Layer 6 of a small transformer language model trained on English Wikipedia (10 layers, counted from 0, width 96).
A neuron adds its activation times its output weights to the MLP's output. To switch it off is to set its activation to zero at one token and run the rest of the model.

Output weights of the MLP neurons that the questions are about. A number n stands for n times 0.00052.
n0: 42 196 -126 273 -153 -114 -25 18 172 65 8 -39 -197 163 127 -105 -25 -130 206 -145 -83 -69 6 64 -138 36 -34 17 -116 -62 156 146 -72 -88 -70 145 -24 -148 -45 -59 5 29 122 170 -17 -183 -37 -265 224 -83 -132 233 -21 -142 170 92 -95 23 50 -161 -254 185 -197 198 -74 -303 -95 -28 96 -22 -26 183 62 -111 195 -87 -11 -43 161 45 4 83 47 77 31 0 -87 67 -80 -133 16 75 -31 -113 -207 253
n4: 133 177 -36 -12 -58 136 189 -11 13 24 -78 -51 315 29 -257 -10 102 9 -187 30 -79 86 49 -89 145 -160 51 8 -162 -43 17 -73 25 94 149 48 -109 -112 -95 111 -6 302 -190 85 -73 -17 -103 -6 -84 -34 -23 -37 -119 -37 -14 -20 189 178 -39 -95 141 197 349 106 -11 102 -30 94 -14 65 -44 146 124 -178 -416 17 1 65 -180 -28 -58 -142 -45 35 23 238 0 96 -27 76 -95 150 53 78 -203 -72
n13: -94 0 -95 -62 138 5 171 267 -33 2 245 -157 -81 26 3 -62 266 -59 7 -283 234 -44 -284 -100 -226 -263 -181 35 124 11 75 -188 364 -240 -228 17 48 106 50 33 14 -58 -66 14 -233 -209 -228 94 -59 -140 -12 -209 -108 68 140 -69 -355 -66 14 -131 6 55 -213 -159 -11 141 58 -185 -42 102 142 122 -43 52 -22 158 50 -43 -114 -115 9 -130 2 52 -131 -99 -207 -243 -205 53 260 -54 157 -47 -40 136
n18: 1 27 -109 171 -1 -34 -36 -276 106 -47 -116 -47 16 -171 132 -41 29 -18 52 -1 93 14 63 172 52 70 -17 327 80 112 -138 183 94 -67 -31 69 32 -244 -320 137 -46 -233 7 85 101 -68 -54 8 -119 148 317 106 -223 -74 1 195 -50 -206 -52 -21 -192 91 -24 139 55 160 -123 47 -7 -172 166 6 144 -90 -186 128 -31 -31 -23 -124 -126 82 478 7 9 -145 -53 -416 -96 196 7 197 28 207 19 -64
n31: 139 -141 65 26 6 -95 174 -80 25 -37 36 -31 -43 52 16 -104 -113 76 129 -300 85 -11 139 28 -132 83 -125 -29 40 -293 105 199 61 84 -66 103 -19 -71 -181 -59 99 370 10 -38 84 -224 44 -58 93 147 -144 125 26 -22 116 -67 -298 -141 206 179 -16 83 166 -31 -254 7 98 -179 -100 -70 120 2 -91 245 455 55 52 -62 194 -136 -5 80 3 115 -75 -1 60 128 -90 2 179 32 74 56 110 -130
n76: -13 104 76 141 -113 -111 110 52 35 106 -140 -73 -342 -137 126 346 241 91 21 -143 -124 -91 27 100 -2 235 -72 -146 -136 99 -92 5 -171 -120 -213 -5 -233 135 -112 114 75 148 48 -299 -29 -111 188 -21 -332 -29 -60 33 22 66 -120 20 239 62 -14 270 -98 224 137 89 235 46 5 -269 -84 -186 -52 -384 180 -88 -19 138 18 53 215 14 125 86 22 -255 43 -148 46 184 51 157 -156 -111 -133 165 -206 -273
n79: -82 160 -103 -9 261 124 158 254 -47 -270 108 34 -42 228 4 152 -35 40 -20 113 50 274 -337 -243 -21 -63 172 -263 54 183 -22 74 -119 -246 -149 85 -136 271 -119 -184 -56 -183 183 -23 238 -112 58 68 -255 -183 100 -88 85 296 37 -155 42 -79 70 -109 -75 116 25 -107 -260 -21 -197 168 116 44 109 -19 152 33 73 -187 -304 32 25 257 -18 -46 -126 29 -99 -70 -32 -63 -205 293 -17 198 167 171 414 -146
n82: -159 -18 245 25 -58 -86 110 205 348 -174 63 -349 -255 -89 -231 58 -21 96 -174 -34 -67 292 57 -21 -196 -57 -157 -86 -223 -219 -90 -2 50 -1 135 39 49 -94 -149 22 -33 -16 -17 -101 57 -453 77 -145 26 -108 -163 224 91 80 364 -233 -95 -197 -211 -101 33 99 66 -39 158 102 -121 69 120 13 24 -165 -90 -76 -107 -54 60 228 -186 182 -222 44 -66 172 68 -80 205 68 -7 -221 11 109 -30 190 97 -73
n111: 76 213 125 -137 -22 142 -180 235 -17 -256 129 -38 -11 -58 -58 127 -38 -86 -135 410 134 -10 -81 -224 -49 -5 -112 40 -47 -16 -93 -117 -14 20 -36 -94 -37 51 -143 0 22 285 -7 211 4 69 37 48 -202 41 -147 -92 59 72 238 119 -90 -101 -35 71 -44 -69 32 -109 -213 -90 227 17 -126 134 143 123 63 82 -321 37 98 -32 117 -167 59 -50 -129 186 -240 203 161 -106 -95 -174 211 133 324 64 -50 2
n137: -179 269 -48 -224 6 24 -113 77 -114 -254 -171 -178 -11 -67 248 311 73 -23 185 -90 -219 72 57 32 158 143 94 -203 -125 30 -170 -129 141 83 -37 118 379 -13 -27 -237 -17 -158 -65 3 147 -273 281 154 299 -103 -305 103 37 -46 -26 223 -8 -30 -355 83 -4 0 44 -95 245 -95 -10 -31 -88 -117 33 -121 151 105 393 169 93 -140 2 325 11 69 36 79 101 -318 -270 -49 228 162 4 -266 88 -64 -321 85
n140: 227 -79 -81 -6 86 -366 17 -17 132 -265 -210 -294 -140 -61 27 -113 146 -68 -46 6 -79 140 -31 41 -83 45 59 -156 -52 92 -217 -293 -99 95 120 -235 59 -181 169 240 -385 174 29 -260 -291 103 196 89 -60 162 130 15 -51 95 -3 97 47 -18 -40 -61 -115 -92 77 185 155 -19 -11 350 62 -99 262 -89 -232 8 -196 94 -107 -16 -283 -254 28 -212 -168 -104 -269 366 -79 -126 5 -59 -112 -96 54 -73 219 111
n160: 227 140 22 16 -2 -135 16 99 -5 98 48 83 149 185 83 -104 -63 21 59 29 -153 -65 -128 -180 195 102 177 -83 -80 32 -125 0 -125 -100 162 111 -137 319 86 -203 -63 98 115 59 39 -170 255 -15 -290 -311 -20 -149 244 -121 84 4 -69 -209 330 141 -120 79 -169 82 -120 -200 -162 -87 -129 163 36 -108 150 95 192 18 13 9 155 42 151 58 -170 -149 224 92 31 -84 -106 -243 179 76 -65 45 -30 -76
n167: -250 -208 67 -111 41 1 44 50 -38 68 -31 -88 -74 236 24 -121 -146 24 -202 146 -124 79 60 -57 -97 46 -20 -29 99 -317 81 291 155 -186 -41 113 51 -151 -5 -64 -122 -125 117 107 -194 149 -128 179 57 2 80 3 49 41 -239 113 -32 -20 78 -112 42 -2 107 21 -102 -25 -20 -35 -104 40 135 -56 185 -122 -118 40 124 58 -36 -200 -72 149 242 111 -134 -219 23 94 -219 96 -50 175 94 14 -67 -183
n174: -127 120 -121 -14 -154 23 -194 -171 -215 -53 -121 147 377 276 105 79 -78 82 319 254 -45 112 -142 -67 -364 245 161 -219 -188 -33 -64 97 171 -48 77 51 15 -141 -108 -100 -34 -164 256 -21 -30 -164 -23 5 -330 -156 -57 -111 -171 128 -159 125 124 97 -3 29 -118 10 322 -148 41 -158 -47 -34 -36 -249 58 -207 -31 -16 350 3 -73 24 -231 171 -185 -68 4 -26 -8 65 108 -147 81 281 -10 -130 -79 7 44 -266
n192: -35 -106 161 130 28 -156 201 201 100 15 -179 267 -89 -42 -181 87 -73 -163 99 -465 -207 112 13 170 -58 134 112 -200 -89 -123 100 239 -68 82 -248 188 -169 -185 183 89 -21 112 -221 -163 75 -105 73 -208 89 -21 64 61 143 71 4 -206 156 -10 -160 -228 -130 50 145 -15 -197 -6 -3 29 -37 24 290 45 -92 -87 205 112 19 -138 38 99 -105 112 -176 -59 -83 -173 -151 61 108 -205 -110 -257 31 78 219 89
n211: 19 -299 31 -143 20 -232 226 -78 -77 -94 -192 -189 -298 26 -52 -221 66 75 -319 -93 2 -71 56 -21 29 54 14 75 82 -159 77 -50 5 114 -69 -42 -188 -175 -134 -5 -23 -6 218 -130 142 -6 64 153 125 4 164 -28 24 -98 39 -86 79 -10 -14 -133 311 387 -206 201 45 -112 -120 -180 201 -226 -110 -57 -72 -222 -114 -75 -47 91 126 87 33 -78 126 54 43 3 -55 -166 184 157 266 -286 -146 213 272 -226

Each question names a token from some text and the token that comes next. It shows the activations a of the neurons there, in the order above. A number n stands for n times 0.03.

Then comes g, the gradient of the next token's log-probability with respect to the MLP's output, scaled to length 1. A neuron's effect is roughly proportional to its activation times (output weights . g). A number n stands for n times 0.001.

"8 ", then "and "
a: -1 0 -25 -1 30 4 -2 0 -17 -18 8 0 4 -25 -3 -16
g: -42 -109 197 229 -84 -68 64 154 215 149 -94 21 -79 -83 -180 0 47 -41 -131 -19 -14 63 -49 21 -60 31 -85 -165 134 -13 -154 40 28 -49 8 118 -176 2 -74 17 19 -51 116 70 49 99 82 -38 -136 108 136 -191 268 -12 171 -152 89 -180 -99 -6 36 36 -63 78 -83 69 -9 -70 -161 157 65 61 -197 -21 -151 113 28 -45 -10 -61 73 131 1 30 44 -40 2 39 -161 27 141 -45 29 -50 -11 124
Which two neurons, each switched off alone, lower its probability most, in order? n174, n137

"os", then "um "
a: -87 -5 11 -2 15 -7 3 2 -3 -5 2 4 -3 5 0 -3
g: -113 212 -63 -58 114 -20 35 35 -32 -40 41 10 -83 -23 -80 178 46 -145 -112 6 -74 -84 104 -137 130 -93 11 143 51 78 102 2 335 -101 -25 -17 37 -43 -4 -64 5 -78 -275 136 -89 -75 -54 -36 6 74 27 -52 -6 -131 -104 77 54 -199 -38 32 123 -39 -98 -5 -102 -1 -93 174 81 176 -71 118 -155 61 -7 -145 -42 181 4 75 -204 -19 -93 67 -99 8 -14 -149 -74 100 43 -205 17 126 -77 -1
Which neuron, switched off, lowers the next token's probability most? n0

"us", then "y "
a: -19 -3 10 3 3 0 0 -6 4 7 9 26 0 6 3 -13
g: 131 166 45 -28 24 44 143 -67 162 -36 -49 24 -116 80 -20 18 -96 -13 -27 135 104 -16 145 84 106 55 -181 -94 -144 108 54 57 55 -52 65 93 72 120 71 -135 -25 60 -106 10 25 116 96 -149 -47 18 -67 61 -89 -123 125 -6 333 -19 155 -78 -269 3 48 9 -93 -113 -73 -162 3 -92 140 12 36 -90 158 69 -94 16 167 -91 51 73 25 151 36 165 -111 -153 77 -55 -147 99 -77 -4 116 46
Which neuron, switched off, lowers the next token's probability most? n160

"some ", then "success "
a: 10 -5 69 -14 22 -12 -64 -1 5 0 5 0 -63 9 -4 -8
g: 44 -18 14 50 16 -79 -27 74 3 263 88 42 -57 -85 18 46 -160 -190 -57 -8 -6 -201 -93 57 -40 4 36 -20 103 -25 -79 93 57 37 -23 -115 187 -138 200 108 183 -19 26 35 73 -44 -65 -44 62 201 -157 -134 -65 -7 -150 50 83 -13 -8 -46 -156 -34 212 -105 -65 -10 -79 63 74 171 -81 -200 39 -109 26 90 -204 15 -108 -90 105 33 -60 45 -74 -1 -35 121 -224 11 4 86 -25 99 -274 -52
Which neuron, switched off, raises the next token's probability most? n167

"the ", then "Adelaide "
a: -4 -68 -6 -3 99 -6 -6 1 1 -3 0 2 -9 6 3 -6
g: 124 -43 126 -193 -153 7 -51 -85 -17 -12 -116 38 -93 85 109 20 51 -138 -75 0 -97 96 98 75 7 -92 149 189 173 4 48 176 -22 -83 -69 -71 -80 23 109 20 -4 -6 25 59 189 65 -71 124 60 -47 -25 -109 -46 70 51 6 -123 -74 109 265 67 254 22 -49 39 -14 126 -36 92 -47 44 -1 28 -49 -61 83 116 4 132 -59 35 -182 253 143 -122 -158 -41 107 133 -43 -9 10 238 142 -40 -95
Which two neurons, each switched off alone, lower its probability most, in order? n31, n4

"In ", then "the "
a: 9 -16 -6 1 5 -12 9 3 -1 5 5 0 -34 14 34 -53
g: 11 120 89 -87 -67 -102 -48 19 -277 -60 -94 181 -27 139 -107 86 -3 -127 -2 51 -52 64 -31 -157 -26 52 -24 25 12 -18 188 37 -165 66 11 -22 -71 -37 -85 159 24 -20 -7 -117 -12 160 12 32 118 118 44 179 -14 256 -81 -55 -35 141 -69 -36 -176 60 70 -13 -114 -18 -102 171 51 -19 91 59 -115 2 124 146 133 86 -24 -15 187 -31 59 59 4 -26 -22 -24 45 -196 -189 195 107 19 259 25
Which two neurons, each switched off alone, lower its probability most, in order? n192, n211

"with ", then "mixed "
a: 4 -32 -9 -3 27 -14 -14 5 -3 -38 13 4 -54 4 35 2
g: 218 -317 -42 17 -4 -76 -42 15 123 219 -11 136 174 -173 36 -34 72 -88 -11 -11 3 41 -44 100 39 99 16 171 232 134 -45 5 67 -12 96 -67 -50 -241 204 28 4 -40 -31 -129 122 42 81 70 -25 142 -41 155 111 -22 167 118 -64 -26 -87 40 -193 -177 95 23 86 108 6 56 30 -77 -26 65 -56 -86 -1 25 1 -28 7 78 -3 43 8 17 102 -88 145 -80 -166 -1 180 -151 -89 15 44 52
Which neuron, switched off, lowers the next token's probability most? n167

"Water", then "l"
a: 35 -3 0 3 2 -3 4 -1 9 -5 -1 3 2 -25 3 -11
g: 224 -85 63 117 -127 47 -101 -58 -242 -93 -65 286 123 -256 39 -18 -29 -18 -15 16 1 -87 -198 34 132 -144 63 52 19 11 17 -99 147 -129 -50 155 -200 34 70 59 -33 74 55 84 25 98 23 -118 33 46 168 -101 26 106 -65 -113 243 94 79 14 64 -19 -111 43 50 -84 -30 -12 2 171 137 24 -1 -18 -19 136 -54 -196 -41 -28 -41 -182 -118 84 -28 110 -44 35 78 -21 -46 -67 -18 13 102 -124
Which neuron, switched off, raises the next token's probability most? n0

"ard", then "o"
a: 0 -3 -1 2 -17 -1 10 -3 5 13 9 2 -2 75 -31 -15
g: -204 26 -74 73 19 144 -12 -27 -99 1 -100 -58 -24 -9 64 -50 -26 59 -99 -44 64 -112 33 15 57 63 82 98 -226 -11 -160 -28 69 6 -163 -79 -58 167 -1 23 154 -131 59 85 119 -11 70 79 5 2 167 15 -205 107 46 8 204 86 26 165 2 50 55 -43 106 19 17 -40 -3 106 295 26 60 -81 -10 -45 -199 -147 105 97 -89 -26 199 94 92 73 -43 -99 -334 73 123 -88 -28 -49 -33 -107
Which two neurons, each switched off alone, lower its probability most, in order? n174, n192

"ordered ", then "by "
a: 0 4 -2 -1 -4 -17 -1 6 -2 -1 -1 12 -3 7 -2 0
g: -77 80 -215 39 114 -181 40 -9 -1 -108 160 226 -75 74 -88 -11 -24 -237 -88 -63 85 -13 -81 -72 20 94 72 0 -65 -78 -106 -205 25 81 -75 41 55 -183 19 102 -130 -40 112 -33 17 179 -130 -61 31 -153 64 21 -19 -17 -14 -22 -112 -48 85 -51 -101 -40 -193 -13 -55 112 41 61 120 67 78 -106 -29 -21 -51 60 98 39 22 164 -58 67 134 -232 30 -74 184 -238 71 -178 74 -55 126 -51 120 -101
Which neuron, switched off, lowers the next token's probability most? n76

"| ", then "7 "
a: 3 -26 -5 0 27 -17 0 -3 42 -9 0 -6 -11 7 -9 2
g: 43 -79 167 50 42 -5 30 -86 80 0 107 -61 112 142 182 -185 185 -123 53 39 227 -122 -96 30 -97 123 -136 52 -115 121 -72 4 -60 122 -25 0 35 -65 177 48 203 35 -165 173 -22 32 68 174 -34 17 -82 53 23 -82 28 -17 105 -26 -89 -49 -45 -42 -58 -38 -27 12 64 43 -131 234 -37 92 12 119 -3 160 8 96 76 -12 -134 76 -284 -4 183 75 -135 -58 -76 15 99 37 100 -146 -63 125
Which neuron, switched off, lowers the next token's probability most? n111

"On ", then "28 "
a: 20 -88 8 -4 4 -13 1 9 -5 6 4 6 -2 23 2 -75
g: -63 -244 17 -140 7 -20 -44 -62 -93 -21 -37 -101 -83 -1 22 -61 89 -3 96 -122 -159 -192 106 149 -43 141 18 80 -64 -176 -99 -38 140 90 -2 35 75 -112 -14 -103 77 -44 -154 238 185 65 -71 2 -122 122 -41 32 75 -45 -12 5 -177 -135 -13 2 -92 71 35 -75 1 -9 94 8 41 233 25 84 165 230 -98 46 85 58 42 -201 -63 45 221 3 137 179 100 -39 -125 -35 -6 -45 -58 -45 -122 43
Which neuron, switched off, raises the next token's probability most? n174

"ing ", then "at "
a: -4 -2 -3 -11 0 -1 -17 -3 15 -14 5 14 1 -16 7 -8
g: 52 213 -94 -21 93 57 68 -90 -6 -81 -26 20 339 -107 -61 106 -115 -41 14 36 55 -78 -14 1 -46 133 20 58 85 -105 -103 59 -61 123 5 76 97 38 40 80 -10 177 -93 174 -34 -203 16 40 1 -34 -79 -55 -90 -5 -46 114 -169 -130 -15 155 -15 -3 18 -314 -56 82 195 1 11 -25 175 -89 83 30 77 8 41 -73 -23 150 -238 53 101 87 94 71 -53 27 39 -208 25 125 66 126 36 -138
Which neuron, switched off, lowers the next token's probability most? n111

"one ", then "stroke "
a: -4 1 -16 0 -5 -6 33 -3 1 -2 -2 -7 0 9 0 -10
g: -56 -124 -35 -59 -81 66 -53 -114 -22 123 -24 -89 168 -177 169 -158 -36 -127 -37 -76 101 44 -82 133 -94 11 -192 -68 -51 -36 -168 -20 -14 -142 -53 -25 -144 5 195 -241 -139 77 159 169 193 -89 126 -10 -75 187 67 58 73 -44 80 5 -112 -96 17 -46 -106 -10 -41 -37 -119 100 -20 -104 -108 -48 -60 51 71 -109 -20 150 0 -162 -52 198 3 118 -211 -7 -26 -56 -49 21 -115 52 -182 -74 -59 -1 13 -6
Which neuron, switched off, lowers the next token's probability most? n79

". ", then "The "
a: 33 -410 2 0 467 -1 8 4 -5 1 -8 4 1 12 3 1
g: 63 29 105 -59 -62 -26 -42 -65 -86 -174 -7 -81 -37 174 -73 146 -111 -44 0 18 16 -1 38 -162 -50 -51 -134 136 -95 9 283 1 -161 -25 -7 -22 101 -66 -83 -31 -61 35 127 -52 66 -105 61 99 118 -9 -49 20 201 121 110 -151 30 147 -101 -67 -110 19 -180 89 -33 -46 30 69 21 16 171 86 -22 51 86 78 267 66 -19 108 68 -104 121 -174 118 -73 131 -117 50 -92 -145 -3 253 71 6 185
Which two neurons, each switched off alone, lower its probability most, in order? n4, n31

", ", then "but "
a: 5 -32 4 -5 31 2 -24 -1 2 2 -6 -4 -25 9 0 -6
g: 96 32 -133 122 -110 96 14 64 85 -82 118 -3 -116 158 -79 123 -79 118 19 -13 112 -23 102 7 -9 24 82 -122 78 -68 -145 101 -13 49 60 65 -100 119 -123 -77 -73 107 126 69 43 -70 73 111 -131 14 43 -118 104 -97 12 -72 -101 -34 -163 -103 -139 49 278 29 -53 105 102 -47 -265 159 100 -47 -146 86 -100 -177 -49 -209 164 -208 55 -35 -1 16 -84 -44 -59 23 10 116 228 -36 -20 48 -43 -43
Which neuron, switched off, raises the next token's probability most? n79

"in ", then "195"
a: 46 -133 -2 0 103 4 8 -3 -2 -2 4 0 -36 4 21 -7
g: -126 -180 40 7 10 71 49 -7 337 138 -2 -131 -128 -25 5 -7 7 108 178 36 -4 98 119 165 -45 -73 -51 10 -17 127 -100 36 49 -153 -172 108 63 -28 -82 -162 46 -100 -152 -48 -112 -19 130 -18 -154 -21 -120 6 -95 -142 92 156 21 -101 86 21 126 -105 -120 -60 52 54 81 167 50 196 -125 -93 126 27 3 -75 11 -83 33 -19 13 119 -182 101 38 159 0 54 -7 -34 165 -98 -113 -81 -116 106
Which two neurons, each switched off alone, lower its probability most, in order? n4, n0

", ", then "he "
a: 19 -43 -12 -2 87 -12 -1 0 -7 4 1 0 12 -9 8 0
g: -72 -40 -90 14 -66 -214 190 152 57 71 -70 -62 20 -50 -74 36 113 -18 97 -20 198 25 -12 129 23 58 140 -156 101 -11 -151 56 22 74 -56 27 -33 -48 -37 -25 -79 115 -58 85 -196 -44 8 -51 -68 -57 -60 -12 -122 -54 -15 25 -52 -203 74 -179 74 176 103 -165 57 89 -9 124 -22 26 -12 35 140 -156 69 -87 -68 20 -84 -470 55 -33 -135 -90 -43 13 11 23 -95 100 78 52 -29 -73 -162 -7
Which neuron, switched off, lowers the next token's probability most? n31

"events ", then "across "
a: 2 11 10 0 29 -16 -3 7 -15 4 6 6 0 2 9 9
g: 63 199 105 -71 46 107 -117 14 -205 -43 -17 181 136 -38 94 95 13 -32 -74 -52 50 -108 209 -211 -85 76 139 86 -71 0 301 22 52 -180 126 -20 -102 157 63 -12 26 -166 -99 69 -211 -24 -86 -52 -93 -75 162 -137 -4 -41 44 162 -96 -28 61 97 19 -96 23 76 -92 67 -55 2 10 -29 -5 97 94 -85 -48 -76 16 164 -222 59 -1 -114 60 148 63 69 -114 139 32 -33 19 -88 16 45 101 15
Which neuron, switched off, lowers the next token's probability most? n76

"of ", then "all "
a: 4 -17 -3 -11 -5 -16 12 0 -3 30 9 -3 -2 1 81 -56
g: 113 -28 -7 -34 77 -57 -79 -9 -57 142 -19 172 171 -32 -56 39 -40 57 35 -39 -156 -157 -55 -45 67 141 122 181 183 68 -34 -89 90 140 -11 102 -37 -49 -135 108 165 64 -71 -2 34 -94 -74 -7 -64 164 10 -184 93 -12 -36 -189 119 29 -41 118 -162 72 -54 85 -68 114 116 142 -1 154 -57 231 -113 27 77 -33 -116 144 29 229 -83 31 79 -6 7 149 -138 247 133 -86 -61 -15 76 39 -6 35
Which neuron, switched off, lowers the next token's probability most? n192

"\"", then "a "
a: -5 2 -1 -1 1 -7 6 -5 -4 -7 -5 0 13 11 -3 12
g: -51 319 -35 -47 -36 52 -1 -206 -135 -165 12 2 239 48 99 51 59 -67 102 166 -18 154 -157 -97 -30 144 -126 -112 -3 19 -30 -4 -61 29 14 -37 64 -25 123 113 53 12 -80 139 -64 19 74 -25 -1 9 -25 104 10 239 -43 -31 158 126 112 -28 33 39 -14 24 -66 -3 89 -22 -29 12 147 -90 -280 95 -14 178 -94 -32 26 -17 -39 70 14 -64 -134 -2 48 39 -13 -131 -84 286 92 -92 159 106
Which neuron, switched off, lowers the next token's probability most? n174

", ", then "against "
a: -15 -1 3 11 3 6 0 -3 0 39 2 1 9 0 -14 -15
g: -68 208 45 2 48 17 11 -10 -15 16 -19 59 76 58 -39 -59 -24 92 -58 36 318 -65 118 -158 -41 237 163 15 83 -140 26 -165 -98 83 -6 55 -49 74 -33 117 -8 164 40 37 2 26 85 14 -73 171 -128 -8 -239 -36 22 -11 -74 -99 108 26 -53 -17 205 -164 57 -11 162 -44 -15 -24 39 -58 181 7 74 93 -42 19 -115 -200 1 -62 109 151 26 33 -94 -167 -182 46 140 125 -40 119 -183 -71
Which neuron, switched off, lowers the next token's probability most? n192

"s ", then "like "
a: 2 -3 -12 -12 -8 -18 -32 -4 8 0 -1 -3 52 2 80 5
g: 45 1 1 61 -177 58 96 -61 76 98 178 -151 -20 86 -57 -48 -52 140 -37 -111 -55 -119 95 -167 76 -49 -41 -50 94 -7 -167 -161 43 -33 -38 -39 -55 -135 94 121 179 77 -141 60 -31 -203 -110 108 -23 86 -4 -61 106 -25 80 43 49 -187 -238 -137 77 -134 53 51 113 158 7 -42 -17 48 -219 36 190 35 41 -100 -153 124 126 114 74 -35 -108 152 34 135 -87 64 37 -78 167 -48 33 -107 117 -35
Which neuron, switched off, lowers the next token's probability most? n79

"her ", then "role "
a: 19 -41 26 -1 -8 -3 18 1 6 -2 9 -1 -37 -5 -6 -4
g: 38 135 -57 -65 -44 -2 201 211 2 188 -151 -30 106 12 119 -119 -165 70 79 -88 -195 -128 -122 -17 24 -137 69 132 74 -80 -37 126 -55 -69 -77 -66 35 92 -117 98 -24 129 199 -83 -92 -10 -7 -33 -24 38 -207 -134 -170 66 -60 -14 -4 114 127 56 300 3 -25 -72 132 -68 176 55 -28 18 44 -30 8 -101 -43 -6 -180 -70 42 -53 -46 -70 43 161 -58 -61 -33 170 -56 116 38 -138 -46 -32 -150 32
Which neuron, switched off, lowers the next token's probability most? n13

"at ", then "29"
a: 35 -105 -7 -8 26 -3 12 -1 -1 -2 1 -2 -7 3 6 -15
g: 86 -310 110 15 6 121 -94 -104 256 27 45 -101 62 -14 -72 -79 67 96 73 88 -40 -101 244 120 -70 142 32 -72 -134 80 -96 -38 78 -65 134 -36 110 -13 5 -24 57 33 -67 -3 -109 -22 34 38 -108 114 -100 20 -16 -199 150 30 46 -51 -4 22 11 17 150 43 187 -38 -8 -95 -26 85 -48 -92 38 131 47 7 60 57 14 -191 -149 102 71 98 37 214 42 -27 -21 -140 24 -136 -130 -90 -251 174
Which neuron, switched off, raises the next token's probability most? n79

"; ", then "\""
a: 7 -73 16 0 76 -5 1 -3 -11 0 0 1 0 0 0 2
g: 15 -21 127 103 84 19 65 112 111 200 100 -288 -144 67 95 33 -188 63 5 -18 -57 -6 248 34 91 -90 -123 12 -81 20 1 -150 126 -105 106 18 62 -69 184 71 -120 78 -124 -133 -119 -9 51 -132 102 -29 151 30 101 -73 -44 -145 120 -34 -55 73 -34 -37 -108 -25 -8 -111 46 50 -15 -66 4 -62 288 15 -7 -44 -115 70 15 -57 -72 -56 147 1 -44 -172 42 -209 -124 132 -20 -98 167 -59 -16 29
Which neuron, switched off, lowers the next token's probability most? n4

"Australian ", then "Open"
a: 7 1 -1 -4 1 -7 14 -8 -24 0 1 -40 2 6 11 -1
g: 11 -193 -139 72 181 20 -204 -47 -85 135 65 -106 -81 -13 -73 155 68 -109 -84 28 146 -56 -208 -51 -118 124 -50 24 -2 38 78 -163 191 68 -138 19 -63 37 179 38 182 -8 -63 -16 77 -211 66 185 -130 -10 32 134 -65 -110 -11 -117 117 107 -108 70 -155 -106 -37 169 -44 -40 -63 27 12 -15 125 -199 32 138 -127 115 52 95 75 -112 48 1 108 154 -30 -75 -84 5 -49 43 -59 -20 -127 -49 2 57
Which neuron, switched off, lowers the next token's probability most? n160

"after ", then "learning "
a: -1 -7 -10 3 0 -7 11 0 -2 -51 9 -4 -24 -14 26 -1
g: -5 108 -190 98 -30 -22 69 2 106 -55 114 44 137 -110 146 -31 -3 16 3 -93 -28 36 7 150 -116 63 85 -105 159 -110 78 217 133 -37 -23 85 -149 39 -80 -32 18 -83 -131 -53 -41 12 -54 14 6 -76 70 -187 -64 -23 -97 47 2 -106 -35 32 -37 -62 107 -107 -185 -82 -29 14 -120 31 84 -39 -65 -110 -171 58 0 -6 -121 127 5 -23 -164 -16 -69 152 131 376 35 57 -81 -48 -249 4 249 64
Which neuron, switched off, raises the next token's probability most? n174

"Ar", then "rest"
a: 1 -3 29 0 8 -18 1 1 5 0 -11 -2 7 9 4 -1
g: -16 89 130 -127 173 54 -14 3 46 42 -87 -6 -23 -8 163 -63 -96 -29 -39 43 -93 185 -26 -60 151 123 136 27 -58 109 87 58 136 148 42 -2 -12 -16 -53 -175 85 -87 -72 48 144 184 -218 -33 15 39 -177 16 14 -144 81 -89 134 69 40 193 -94 -55 -169 -56 -92 100 -88 -7 63 25 -22 -35 -41 -12 -21 -49 -278 -107 -6 -113 -60 160 142 158 71 90 36 131 -12 46 24 -51 81 -102 33 -308
Which neuron, switched off, raises the next token's probability most? n13

"Western ", then "Australia"
a: 3 1 6 3 7 0 -7 -5 -1 -1 -6 8 -24 0 18 17
g: 147 -47 145 -81 173 -65 -154 -102 -21 32 10 7 -32 146 2 -27 17 -104 -136 -22 -48 -34 15 -78 130 -47 224 41 53 25 -29 -116 14 25 -61 -118 -122 15 243 -100 -255 -88 -7 -61 85 -222 -170 198 -134 34 39 -79 41 5 15 -141 -100 -59 -70 -32 -98 61 -115 33 4 -7 -143 -93 94 57 96 22 -80 -18 -119 -47 125 -107 59 -131 -133 -9 53 164 -18 -55 -88 -100 183 -153 69 92 242 74 -51 -29
Which neuron, switched off, lowers the next token's probability most? n211

"data ", then "are "
a: -1 -9 36 -3 -1 -7 -3 1 4 -2 13 0 -8 0 1 8
g: 50 63 122 -16 115 16 -25 48 120 -56 -67 176 -52 118 -49 41 172 56 66 32 182 92 -224 -56 -69 -28 -188 -178 166 66 9 -76 44 -125 91 7 61 -17 -156 -22 211 -12 75 9 14 -14 90 87 -98 -87 -191 -209 -78 99 56 40 -121 26 -30 4 54 3 -265 1 -38 -74 -17 -45 108 97 -1 118 36 76 -44 -157 -106 110 201 95 -174 33 2 -32 31 83 -138 -102 147 -70 -41 146 28 -88 193 8
Which neuron, switched off, lowers the next token's probability most? n13

"or ", then "dead "
a: 0 0 3 1 8 -18 -11 -5 3 26 2 -2 3 10 16 -19
g: -220 -25 1 -144 144 264 -71 36 33 32 -83 -19 -5 0 -63 122 -25 -114 -17 108 -48 52 134 33 50 -81 21 284 -45 -170 -43 22 55 -110 104 120 65 -185 50 -130 -72 44 -116 57 -68 -31 -101 -11 19 188 7 -23 -41 -27 31 63 -30 -76 83 171 -185 77 48 98 125 142 -38 -44 -60 48 57 -2 127 1 95 -187 195 122 -95 346 62 107 94 31 -88 -88 -49 -24 36 -88 73 15 -27 75 -23 9
Which neuron, switched off, lowers the next token's probability most? n137

"enti", then "to "
a: -5 0 2 0 0 11 2 16 -13 -51 3 6 -3 5 0 -8
g: 16 -42 50 -119 -87 31 50 35 96 -194 49 -40 135 -29 174 -97 -56 108 18 4 132 -121 151 -33 -102 186 -4 -168 -31 -40 41 -15 -56 -39 89 -156 60 -43 -73 86 66 63 28 -2 -4 9 27 90 117 17 38 -60 -146 84 22 53 -183 -11 54 -108 74 -10 -53 -8 -70 -147 -44 -121 101 299 -4 322 152 198 4 -9 -58 -99 -105 -30 25 169 98 -93 120 -157 104 84 -133 -75 -10 154 -164 54 122 9
Which neuron, switched off, lowers the next token's probability most? n137